Layer 21 of a small transformer language model trained on English Wikipedia (26 layers, counted from 0, width 128). Numbers have three digits each and are written without spaces.
A neuron's activation on a vector x is SiLU(gate . x) times (in . x), where the dot is the dot product.

Input weights of the MLP neurons that the questions are about. A number n stands for (n - 500) times 0.00076.
n13 gate: 700606384296496597431384517766400533422253487575394428420352641500520667573500492414702348269835453588562474791575492735424665439422337451339677358761540432612545511500370420563120504748617208464316416631265401335518506382369604379351693550610826739517560402701540710384364513663504475399674313487343413322629598658410586547597496683639673629403607492440427426479585520709504828419366
n33 gate: 581512248485583598621264430459504646431325617549431563377554421627533683356432266328504512731458568197618606500221446237532538528609667519585452566566537516472565504286758316364541636515714492601561434492826704552503542496643546292476520577543469447399587402569601360228481508295258434676345515751309747556397302525312435257379451411512492643614372588412361606585721434659512268440617
n57 gate: 518288325368420561595375825902072647450649700687582540575363709567520549316572684375500562277419590727536541265400386396708440387239535633446311561470642425641672532691541368583574743657437458428463600389598720328572607443448561545683537760381439652478313415696797581446543430638634244628376591670364682437356513344370432446723486760482509587496630525379589623318314635700782710323645
n59 gate: 246535645546313401527364681609719445696500709648596609323344352452424491350526560456546504445676632718623743517607596767431833202476436551478297342543319673473470445308598573457437566396589745438393252322452535589507528552539359421401590453582483674401259587589434482619365532640672368293812537719460871540477592675443437474487358338616487951639285237535408538351600387500647285228598
n64 gate: 466611354445500602311417316642373645318455470632462459391476326596603376366679304496520438608468508346687688405638568517451676546409585448572160557594547652663588722657239545411363584532441508469869378558355483479690485348720419471275394577364484520585595516686632354525288535760418447447588446438525403559427639368325385542317449435626714383619250393475707214222771775554553466340702
n77 gate: 221411396345338736470392534389819571618555456241367611685475410384351796526629681509707576549598362466590857266487644500245368875453684624382548571610456538399492489513630538727287288476787708334605408551530405396631691513538429517307798358135387395613521406710311496543682415381580500365520480457487325561442274271435393517576587617557591525381595456617453589325559575534365535605617
n79 gate: 487509540504316400603265626541356534585474329554613614313747588588528597678314487456295675514530277655663359555280564527377577428472504470136205315580264535616751492482679548651368580483433588429373345596491611276677494662675435393690351552347366358630341294446492646135551560491446255391320488540437671670739618110260449181764248629504388625583757537705465447401426431588574423433706
n84 gate: 619476634642556381504557456392521640553650451360474829481527556363589548569609528544628492358223557539455690438429376447600488414397394275480545680336353428725422665420655615520766472623439569246619476632412459492408600488337426318224286527368283348654588806615737359342481273388500715635463313496459553781626519686557627444476459344606687289484589303257391576539376692560516615470533
n91 gate: 310454287613260492384325483575513722392454284170426437444353673381333483500751400308414445333415585546520247435707554293332361556477612439634684595564424701526255530382405433467579337476565419612253388752551423504554509693431483637318756537819442636521263484578595751188647549657385372655496429814444465552729326587573516627592293500496496393257487704662547613488353453733421526280608
n102 gate: 690586626504500526399278837576407404553381434291377435309471431465603348504274381744396457351566413538563478475851496346298521641243407421632688454614406611519525477530509444776639548393430595512469737487331723654872451243414496539416513774298470733555613339664443509517771432500545374334528375370518385360378251567605169261457659454504645492419899504387374366370616400548602513435373
n113 gate: 496530614633621491474452620464287492531338380683412530467358713783408931583675359404475586658325491402570442312330429624638424292556717412712452445595615362527445380617566560538050676944345351447447538634517636253441500629613127636304460263444423562572483392429443544425702468518586636504439675570194638491355654607531433491415279424522412513763522436583744432318306424391582687541235
n120 gate: 488618816549587523685528293479589358747411468561416603198362559822616429416281555512343551599675364438589492371508496419354561512344380439512259589536511692483630730369673465477381480542665466219443578626377264568598430606471388300313484546402449417850647621743775576524600429676649376551780489488617435480570470533420344504449670496532432662524317493580508339604425489330473630339512
n127 gate: 505649576805138404459420557500582405450827337532256651571509504398386300415348679629560306260398415522554610483604314599390650495329114920464446470426855645570551563429428439356739621610261259534323478548233388649557626759424379661555691435474561778526629428718562518428457639802537496386401620509409559491528491610513377531387645560256505435390295710325540592539667443553772627621495
n135 gate: 452833500212453517732474342710593437408593276460504685467450578522290383330279670170362500451574600517455500392285697500264517359500348783386413694575447526420400620785417240568688609615522619455310631427465448645816573333686727670380597714483449615834509249443488526387500550424589386368612629799496416399397438584644533439462557681443518521260236468483509325458474623707445336374548
n138 gate: 348467609729578406370438447388301588627285319577321616418432674438508363630213394304536644754508391500570547536395519618488500462424666684403324569447344512507376415550353390476247458524525465351449431261670458496458673426500573492581542528323435614666496421568208413416460595077757464770488531737593119487448694338563472537586200778454576556442558481216459504371599767748615581449483
n161 gate: 500513616572570617518562644482703521424552590464253619396491460633536628691518487411402679169483518491521168500375375487693343603419478385567353444380749487894547461412236443591573531365128429350315319360518504491759653670151491549667247474640465575535641550626454518647202311509566405470463665305257559442574707573691272699392302406428352539321690480669540508599469431579343446379912
n172 gate: 520555289779331570520544707611411496436345351553587658552687559425420298201425446504519594521617336686541516504492352649473500516258341481235480519542493457448309553749460383647627516481416699578662419626480683408682567457280415452472735731422395680361512632718544556464408641284645431621617740758613504420339326520564428504434363654572492650375266562460472671400288751587492375377524
n173 gate: 399551481653341393538424570686394555591616682544379575322700613524608439238220551481719383387608267518792515681399423433402386711625205727553405390621739491492746378641390523583851457513222388389384454617575676586649731467237564219447626537650371714421561311563274618419637396403451335551531610812279336576417351452438635434602116628380553684290670277714325577129514331632295500633672
n190 gate: 389442415416542421692454405761582651367352491599670391405492424513377887398428628669565258513609424570442227452545695804396472316473632451551457607494769571611476553613714467471470441376504296571306467629555615624514542221681529436655621799371121683446290452259504407458447535678445258421301276466732839513452657487716407386364479561483500557575441500674500362484692438676708367575564
n218 gate: 483472554657161459538413366513555464307395429568602521581421438471372619654637605715782696414461641729593631472617365659230496638654403536688471649590666406644425324726458496556517492449270668543669753410508475680602567492282327425568648704676262406750401273538392417205524522402392320386374627372387349412586500690562445504403592536333325568631640591517393653620283386352455660372730
n253 gate: 550606413453353553442388451410471827542553534593360562574444389318409550529599670533440647251524521258500284623713481445296464404481468365462404593210682345496595445282630565435568496575571590656437560721500329538489485659659243313411656380402528555605669245723871289338313405555438191476454427471517327567552697475683468624711500416554429781549260492687620472232373557368447530523630
n13 in: 453566327340342710742374178626590532402594624650577312327520525483350399597546603450597492247536390660487517456341607619488395142600500504670568394494339612236294526316360483479656572344313655421654324458366424305436334608451504622384792451625434452672525604372367740555233355371351643137368539517611436619818504638546392420442530716411627476421483636407517536492724565471347303682687
n33 in: 629410544489598683468575589627528393572411649451312669333481390306438330476441461552580860414560795461529618633442644416430523564587477451693456458613363160583515422535424531632504432624552541317569338524342317384651436352394365643540512454708616433353417135528600603747580554492511450434723500571452633460463443557365349492578805619119604431477611453090543520646339540512601496396636
n57 in: 387306483443525336747427559867539554465613643355324261629356615504731812767491475496451580464475832575424733393496730352551187543570341521426319713568512453504632462534374972504478599614426366593150270564389582526322561411469471672434640616297492625567295455286448444474500384790544442399306600641321513435616361460371647611756661517483664571428500449651496622512288559509504544383513
n59 in: 185315358519422727452288565326364614412596432452342262585575364535453778555339354610496566516392271336598508541580233595547605599346473538472504447394548287404526566399318504795561464351361437625568519438379378528689550307444588441712344359364561441309719589496570590406651480548581561635583405426484412555842317448504534578488424777297516755531661514575379503413686611430346500662643
n64 in: 541364647492572623529455504404302766479552743666441516477706536314767617480411699703250304391380353524344567469200386377464601442552532543508418626680641540411414395597586392326550855400664435718335429580811508418383437608536559276467459587480532542567427465620394626439282415496496331596395402532356422402386450616626465427567537512746684559644593818748516326649793593480548608416521
n77 in: 479337163573576571329229464659632375496500480417459532439349512326397552675492433306776576668461602583429811481374405316476488369437606582652781335619413352380450561645426432251375451427385278527739555336593728377689586412446421545562488641604551572322480350529583407597574378234496524746560571460541516549299500496565512714520906422426410602316419344224399538234464441605587508618639
n79 in: 508366339520675496666442496470659591483363246433669520758512508352549795578648468730575541641441099448487643622408310483715670387474508437467517360438538601478634566390662597267585620445392492608546520459418554641660503459393572690391349213500648333512414644303715788616417350555396592548458557570354454587436316268562602525713133508687504500407549557653553659261175345606367613573363
n84 in: 519564233532639630400489593551477592473589488659566406646475379420614477668610389439555440480442496422503535605227583454545394362497548566719187647563507354450573598715592347570680527374492378511337681556553431473471594549320703504330546529436522582689511547307596690622474389372270386627283493568415388534284500523740489523827465309623726511579686325744500741537298660432522291496485
n91 in: 795457443341339604580513440482267547116418335239488561582441290122500789319425530465453457432651239367712617454513376420622618785408346466429309402712360487396462465491629522646464442613442317446433539417640549402496587487331453681293545560665612305586702391818521592359437445712319295552492557491661303340756278604615370540414429398536518487491676472641824621568674577544340181227371
n102 in: 374459363465565549688306581679550229710456425475519516527290652389523389338475391690218745569736321572427547176645601349447583483421597790479309564665477484453599456796383553435674421484684332710471456414623326617363357414459452458348631596594464492565751429525411504508595750729442488277523734483672571350397579631587575356593634356228475340341550237674521408484402561488715572628370
n113 in: 492564353709633364422594468408397398343591558442318585454641682504552415300467376463426432424500492441520333593425507710649328525533456504529197500546557484546371428289656468277378336280426496542583504399338598364600572592391670488562637532412417546806837728608485207847496564905645393256421496415599276266508376546537508280496558622133631457464545710659399636669613526431540550496492
n120 in: 434519627548405508240246632663183485391425707610518668446426374419409358380635398330470382568357570537512906552440538328751663457416361378726364605541331492453618291718551595402468477573329671656626702416408415699516443310362593724429524511470650475447527544402277523674530592401439728689553411619602523395456511370570595442590516537442547526375477511477389579180633648320447402482446
n127 in: 465513325286445479363194513618327254560434780626686508516524542691547750389602579538639324456354526210534683504289677569517341353550579480543646397366607458266549406589410655259167547339225383288556517462335585577417512471504574457622522541286392492272127343197524330683341451483436413542351449445383530333385691361427374266496599529448363562223360191538572566475563477585542305504560
n135 in: 496606357512363326548841449148671475496753185738575440451765474487472478556500314452425342415389353323597465463655684448538616408708475239216191517351476887786508646577544398424504478508325406545399429423436301644372649466458492556562452542347660512466582778513609293461521496420544333517456604629496719395424755708335529358644308542548483370419621484552556556642534579775284430670238
n138 in: 590301593404429554335555743240449642453722483320604458370484650760611379445563442357629678304428758520524522271418489568575480564408713427347483549494382376405484649634598483635595547273734440231671414396425424385518464554658369462418719325384508591574680305590512698462423487526634357475593297433726722738622215719382468521484313581589347537861315655437379345565699354826550611421632
n161 in: 534665702496533648563517352612598439300545496727336633535472438613584496534496717450597389327907597414379659244785428597314468441370728291377728573528355240606347210496525405406642643504784563500287374545221424453574521442582614458790641577434398768447567436517563575563399552539449614722600488358385368428387448599685376421606415699462297476578609431450483381273450676292652423641724
n172 in: 651320440609252550573432479504470192302749345404585546631337838377644271491632267611435592553383278529558626431719307354483390526508314643608731616526723353407304579225487634500596479407401597612409479634530611564248455387295533581634682529466463600454403621703405551692529473504726525638610678627604504594518374439764472534517319224474757722567436386491208646373634523542266335448354
n173 in: 339466509439483831785611462478600624539554244295676479336475555683281440633509496581504390318406625488558693439354581652479340678329442434539728645378568702410640454606543496621504586423522569701757654483491547699688590529485521367513504488365250427629615492717672752573500384439260712177500512739274417245265810513594586487600799529725427347778470465354462390463513582576618522227439
n190 in: 694379679460403442534419450627526336543454690578387483269549437313764411342445725615475550513763607819534199537322755608302598595531343406565569632446572571571234387424590584517382333657543242328509728529547556586428494521748459543530717516391309705454551670426460355363676460400619545676378322394643833603407557478701484415567780735543625380231313445679305354525622418585454296368560
n218 in: 569464548553504314350625302716447310590571288669489828674535448548504408241564606645666611462538464865603483512535449606556635333636492628451691488639413532598570421456642496449330383458451481341492512285592520366312537361633617464590800933484488428602508538459429424557748743620425633492515276516615459687433596315528535279472488504488541367365444674561368414422245297340342713387390
n253 in: 418607456412516547772734370583672725390394231656445380466488464596375524403484654270651333533519468629516475361520562370580438443471433442239435496648553615504631521528720718571293411343569801455553539381825431423531446345460473456553504539584264477579175473394613448266411424426677551310578369259349283606604358718338703564524471660390679547591444478771500434519397338484773693689512

Each question shows a token from some text and the vector x that enters the MLP there. A number n stands for (n - 500) times 0.013.

" Ar": 743564334522502543469598582644520455564524604488519591417452453520491371547523517512546496395653493599603537610604565491602508390517594587533673492511414436325379422660590498508496315421392726675451438522602328563364460563499428569403408435511609521605490646461566466542613558389504556434446617714450537369389599504513481575461421502605507543428486493419363459543556435658519527463441
The neuron with the highest activation: n172

" N": 447560438522358495549555433500414536500511546579547431513453520534529546403537452564505512559518465491555534530502446556551439472532394584589533479550525694302550429502479538460385479520621407412480439576506451622351451435569472533563594511532448485503519687491532600622481491589355467575611528449511421491567367365557522511396406414537523531513490514397468484506522510465443480481453
The neuron with the highest activation: n120

"-": 485607300551540521401584588674376489383429436355454498568564369444556485405366516525604602467604594460433508663418361470502466364426643502464631417500534499440592289509462334649459593504407647589520582469536512378470477497532512251555423465641615281487618503297499625517557559241393578485584471463537595373570571440438522586491527732461438514580474455464478502591317419476429355587401
The neuron with the highest activation: n33

"g": 562446474533491522450474459313608477588432591464554716343719615624627531429391521424448464366390368442481547659420597454518549589428575592590623671505515398439446404486342378598648500410604496489507422468540492517473460474678492488621314418724462527399568570636532486651558745500559697497569504420370536493417492553499545288482572541461604435552417442390529404571640523652475527581354
The most active neuron and its activation: n33, at about 4.4

"ly": 513620373484597554728714519590762452417617516489485616589322639601482436511526515701370423519458619495391657558487555435479585650515616466438597460489347423527511594382567442442528501528647285600568527584621596528478465442640467573456556532507679515470525440607504664620446522477446468366582627518427383479658545462532611464526685505521599493596482508560553544484385357352531617443313
Which two neurons fire most, strongest first? n59, n190

"In": 657652538456615565584537556584434562354376581427430463475343576474595424664429507519418469568426583460387504551468398469485490526577443428339598624511359513522533569411489604519675358765418333583344595534502475600363454542490526437535542594449577494656523466439544540388621502613425368566429543576411673615447633505551584497591525465436475381471563589522484574532562497527623515487311
Which three neurons fire most, strongest first? n57, n84, n91

"===": 716612654571356421448688516599497537472515586524446613514444406389562501528653422521418463579405456471442564492530426638530416498505495559533500737500432392454351596353531586562554368461479492507341555419402541668360456607493545447435601570563514440638377516327480469555583755574336589431531525319557358525421596435493472531423461645669740482460528464755531590535500528491414469529440
Which two neurons fire most, strongest first? n84, n218

" the": 507577480563413431613538347455478524367479502408459514493447607538490482518549446500605452546508494499343495495509509436445546472423476569506489426474266390571480405440436529561543418355448323505464525481443472484403441602690391524495471445519553494562454543597543389522584521438416555530444640499569559540450544457474519486487538477534471547561668502655509558499448374486414468578494
The neuron with the highest activation: n64

"er": 437509570546522545489397542566529512507537506468453599598436457523571486458472457469483435533472585414356582537442488430493557413504535381421506419490602495592470498569504415497478447376575606498527446411504455463388434414488496576517507515544513410591480486461443512455385428560553558377538402407478419553465482627626456473443453478454533613537558518538382398601489259463384553532677
The neuron with the highest activation: n161

",": 477544529535478459637441502398419540432538568528486452544507592537515584517598504547448444447539558525270569600313584498561421401534537440417486588478336506538536551512627537347622540557487493457404457549483430419396452433568499432550465586551422461580441497553468380568473446555475520547403544600451501453372535531419452452553412419564570495546488412387506455522574364532548527637288
The neuron with the highest activation: n84

"),": 436337524470504413533496559542438458361522609542513385684608460511505513545509515514465507435496597580301717520406534427620418357544526461401507668486343569522537516440483519347469622628532480511439490625519512526474447530534517563522645481587485495603411598487519461586501424488514537427304419565602585433462594564574562456491426437562573472527602439517404510509559396563418583534357
Which two neurons fire most, strongest first? n57, n84

" b": 567503434488617492507453536369546437590584671343489393546496388414666476417570402575511643482483529502548590517438555527614625471558508458461490462547555520321505342460477479430418444501521420468436499569664527390516461479512544593485472496517617472493549502487405458445524502410522399627396570448625447501708459487400470441537486522511562511516630437491590431425650453393408433494609
The neuron with the highest activation: n33

"ou": 638559601406548530391566500607581404562578532507531417534465603575504530435468585534510578399503458620534560599478474439534520513549595663461694358493501380477384515541510355534591438422467572529543545345544455519505451603653411438586448375467713500449408580471479471529636556510485530472621394448421570538406556637378403437409459544435567431671306410557479285583527475531422508597534
Which two neurons fire most, strongest first? n57, n84

" ": 525475553543476453487570554568456595271434486482654488551465449431447442440493449481463506474439444544365567491508398381476408519485515509531525575476500442334565415594481555540434453525439568564544567508546518484466438501512430452480493438457569440496466411451335482549449547452517563575635545526478544503459415473437451579347489594435548621566416471470479607528578574457516530510402
The neuron with the highest activation: n172

" York": 509635472302463460438526599468654596307554530494551543624403472621340510404450503450449522544460556569420558553581534459654422448669520443477376357510581451589496551466667490549553443430474629646403563404425428514463437585619395550556385509469562499488481603547585419453460484431496513490440479569465549467532516396560474533341437379593471442550465471590624424539456440462410344527535
Which two neurons fire most, strongest first? n253, n135

" |": 528616529364274522499390336543547322518483559487547529484382466408438395499442376634403554357512467458317535487463565434690350656689526416622542536486477445619639488535353633491672542463459471506627450588508614497414490580548586470564550498457469533434530630630458571660525444400410560455346444581563528524557512440515566516380513334409634533482596662611389537398652650522547439348444
The neuron with the highest activation: n173

" att": 357485535470464362267485489472667417399500563433493426617443530485403472537561409460543534287457701469506309545636636532348574378479491494569551487520552480503484452526596532563617679642691543701463542606746388602348457539560540692480487513529544474585390691405564579488526345542550427596473441624374593541468472561279379469591574531468401524342581416495545547487468474504588588417423
The neuron with the highest activation: n57

" The": 586613433462345486578555459375565431350522395452465513494564658568529561539521461475573583385497522566420579437573541413585639386518529596486422496491339390543472424426486568525538292388456412487434548457415424580345443567722373541602562454465667478579484590528546449545547496414410509459346585519639564625420584627422425524448513451536477496449709526530504438452480398523341337614518
The neuron with the highest activation: n64

" released": 594480522435569562475552654555560473296429514337542611633349517535523440532554477489472470379439615553337580577586489493529585642492520484522561471506394478579364586536467535432482686514505471465255538498579477619378443428475574662453592588399608545504414517435503499574500597412498369368502434446484533392544544416414504549578564446676530560522570497503478532579491307452543462514426
The neuron with the highest activation: n57

" all": 554455552575412450408489479451527452423468565554534605512361429497700479411645482643543460628530483477417381474509619540661479592446519428763498570519506495500503514447461551449579509563447403490378608722604461532561445591689454554563459463438566494506641623543578567458393750447537531538509554597589546670631436315594473521524515489484499565474354484477557532450478352281456533607447
The most active neuron and its activation: n120, at about 1.9

"ne": 428442579419574415432578441479464561481474461494587544572462376541528526443475503577450437570424477453474526478491522490597475446506521454369591380492540637564475519478628480463425398531622597498572556381437466512476431393611458549496417460592479473503444495437549453536527526544413468495576419473544510531505419484596494495434485391467514492573433509563454272578471422653453434461503
The most active neuron and its activation: n13, at about 0.48

"9": 429525553413426506608404534423446535697508618451604407569513518579391565670637448593560447434444569606354578540562465594632447502543614438498566431488642451495414581314579618432402459498552444561371493472441301665343452406517430488498481691498525503496463548359458504442493499396524636602376419419543508496473514493461568626552489342432388499388589543518342475540425288453395572496547
Which two neurons fire most, strongest first? n218, n33

"y": 467567404437531538567625475384689413396617434551508657678537547486654530495488604487449556417439552552404467467405510492548511387534548577574479374496572417595440590564511514476532512467633542618577481604356402549427442506597410582610477412521615527532360508657504592382359447614426503440438509448501410519593542510660485523532547531505557433528511427386578344491371423491458491544540
The neuron with the highest activation: n161

"istory": 483587472461452517505439504497617419496558696434513338566255403447694282498545501462391425441616489511443451671587553409355471456513425416508558476495533721558477580662487451544530364407490586490544636516446463539395455450497482576524439610286540448439494591434473620573348526528407532613526546415580523471317391469530278411489474505434449515373674421511412424549419254492479546421393
The neuron with the highest activation: n102

" for": 605721466497473511413599630542560301430496423378385489566496444558683423443530530459543521527359450505417565539561463594362575440584496453498581597499464497512539531477479500457591414673381389378495531514250564635458445468593525626404493474484581475574464604482551497553588477459496414684422411494432593608591592515381493617421643503390495379474383568412586421591542281544391575561390
The neuron with the highest activation: n127

"ed": 623594512398548624458577576535534577285420441337566508603373521622588490541629518581427407381403454483328638648570453422504425558499465540519629536496468477631470621609498559500420593456551461579274549444631418606349471319552507663536671586480597483593356463506341523463436535524451474432451431513382553462454567315365526437515446445725615577459606483457469488496559351488544541338484
The neuron with the highest activation: n57

" new": 483636384590585410556588522605648451395508545549473530424438547620514484494501472555486493485514508440374642456561416561473538523446500414429480392515472385574492457381486423505567535365365458572445556556571489462516434564529458567693437567510529612421488519572418555455448521522468600438483563443416639513447629368541480547437492387557534561501514485590453504438500263255406494528452
The most active neuron and its activation: n161, at about 6.1

"ations": 472483525547481534452488414494538453403462546508386465583379538427631467596615476428432488430597500463322437568535515550514517520536522479426506287490539559615408563589464448435462475379492562473492499422520462526447442445542583472347480416436430451461575628489393533506376434395475594463463516505481509458374459450542457393469409402522445550477559457545400436618412249512687484533567
The neuron with the highest activation: n161

" ear": 663504307411659565603475625734549396404568539415600451339562592460628435719416452475373564476508576563399631468681540592447511458432578689499614427525385547492470466531397575484485421479452520806540480461576552364416470613508573634614539614550569371534569659380566754627508442596539483487511470625464560421538568567559489582542469546462468450318603409380455521604552464474547525568462
Which three neurons fire most, strongest first? n13, n102, n57

" be": 508520533464676510514479391568591409433517485483501525431372618411672460498614502534574421581550453426420535480435448483585321568593629585242297512513629466577616429580606504348625250532648370427276512468292570515459465604537613578544443392317726444543456575319596561603637591562636440442528470505430550636440338446463566446656564465451501560503451492389466553515583426462496442524381
The neuron with the highest activation: n173

"W": 422493495547488509541582415543465459447587436445410508627497492506588474468470481535541547599402579440552750430401403570559595442579547542267504367536568370344547473489508488454552560629458386517521508595330506598379445563612558526553622516564485549476498574494488615491441519477420522486510601496385394617694626424437502464521396424451420515520471440473463528535457590514556523545443
The most active neuron and its activation: n127, at about 2.6

"oman": 479562547401488595534549604613554430464518457488540540537512414617487393539476458415493540396512476523376441439540498562574555481575484540449516342496520499527462570601524488459620424464529437391537492404424476437521441435722516608497497415532481352569596636420522463567457468453540494603526368419472443543408591497573465512459506475522420461447430415539323292508493452433414489508558
Which two neurons fire most, strongest first? n161, n57

"orn": 610644429427385583469400554557295485551491591384546404585431415695516482523538602647417340315564569565426613561460558325497661583446465658464605444498453586569551530659547511476537592495528366654447467481513554616448458531618438705457622671528456469497454536480307565579415627524487442525465357492478523378472470416449464467424530582644642581609457516482343395548792412467483486463382
The neuron with the highest activation: n64

"ing": 449533492431573460441579451486581600482424453520397489590422531452608618497483464493436456591417557434293482551507502479386459673443477500507576445479492416626530542554479527550395529442523604500456578551664392576445449438529529372478534541523511478467453536476489551452336426445475449510558528499449569430651530395449510464513626457600498596534436357550323470545487295515475502667504
Which two neurons fire most, strongest first? n253, n113

"ute": 315499577505515521478526476574641517485531378478500517511453442554611527434591546392376463326528480585390563556433501539599451413517408548403478467488673405609499599621571523552504399452612623538395601542408574532346443426636524451644506381609534451545551660531411519512491408422532375479480494490528317492402451574500387550554429541506544551548531503471470360572405438358525462640553
Which three neurons fire most, strongest first? n161, n253, n91

" st": 546680455523520459543422455347466460511628409512444392552449495500613328480372440364489488694374441443477685537497442468535570562435500576436561482533508318432423277606472540508507531309596445462269540622564488615476466609512478439467505517670555662416503653499498478477473611645588460507334549526554393389450502636444482601493528409464598441466566504500620439386592437364598387439512
The neuron with the highest activation: n102

"stit": 414551497456637603500428518515651636463479420354551464361645356663337489552433297460596578438264430401537401521586470443510398372530596593573481506513551438433639465336564511538362495454518433545475388594501576418410453406590548662451534427433487394487589653435409432640446362344571382571466589677458347386572543434619534583427547510610406520479349427497536431654474494481454622483461
The neuron with the highest activation: n113

"ative": 446548415461417550616627560533517425451460550556444540565439333403516358444594466603408369495468520384373517431478544469454472496533553510487613563495578433485535570555489572577431551390433382388613579584622478296518435386605420602501508491514486483596609452552454471483459403452458458573684487409537398431479515456622570485461325375586471496511545485592480461478369343469544482571364
The neuron with the highest activation: n253

"s": 550501586441402433517455546419532512528467442553507539572478611433543382557396387434508553307558552594496372553363376488392399627553566438481532433512498449419356494475269559320567410347454362401439437538439478424334459480534588489592599465576493486554559584600590631574727487540545569562479417540550664719401561495611401407613520598421384381482516375352555405477555281672469525569437
The most active neuron and its activation: n138, at about 1.8

" is": 464505523457596520565527520426553451440445422449386392449410607526670365455513432482443455630438558533318613510460425552587315603554514394442309526516376518600496489508471483462708326543490416421312367597347503484526458630586689551511417421417554559465513540298389414509480442434578500451470455518548567408460511378424525428585445522414512520460593435353410506485610382608479512614571
The neuron with the highest activation: n138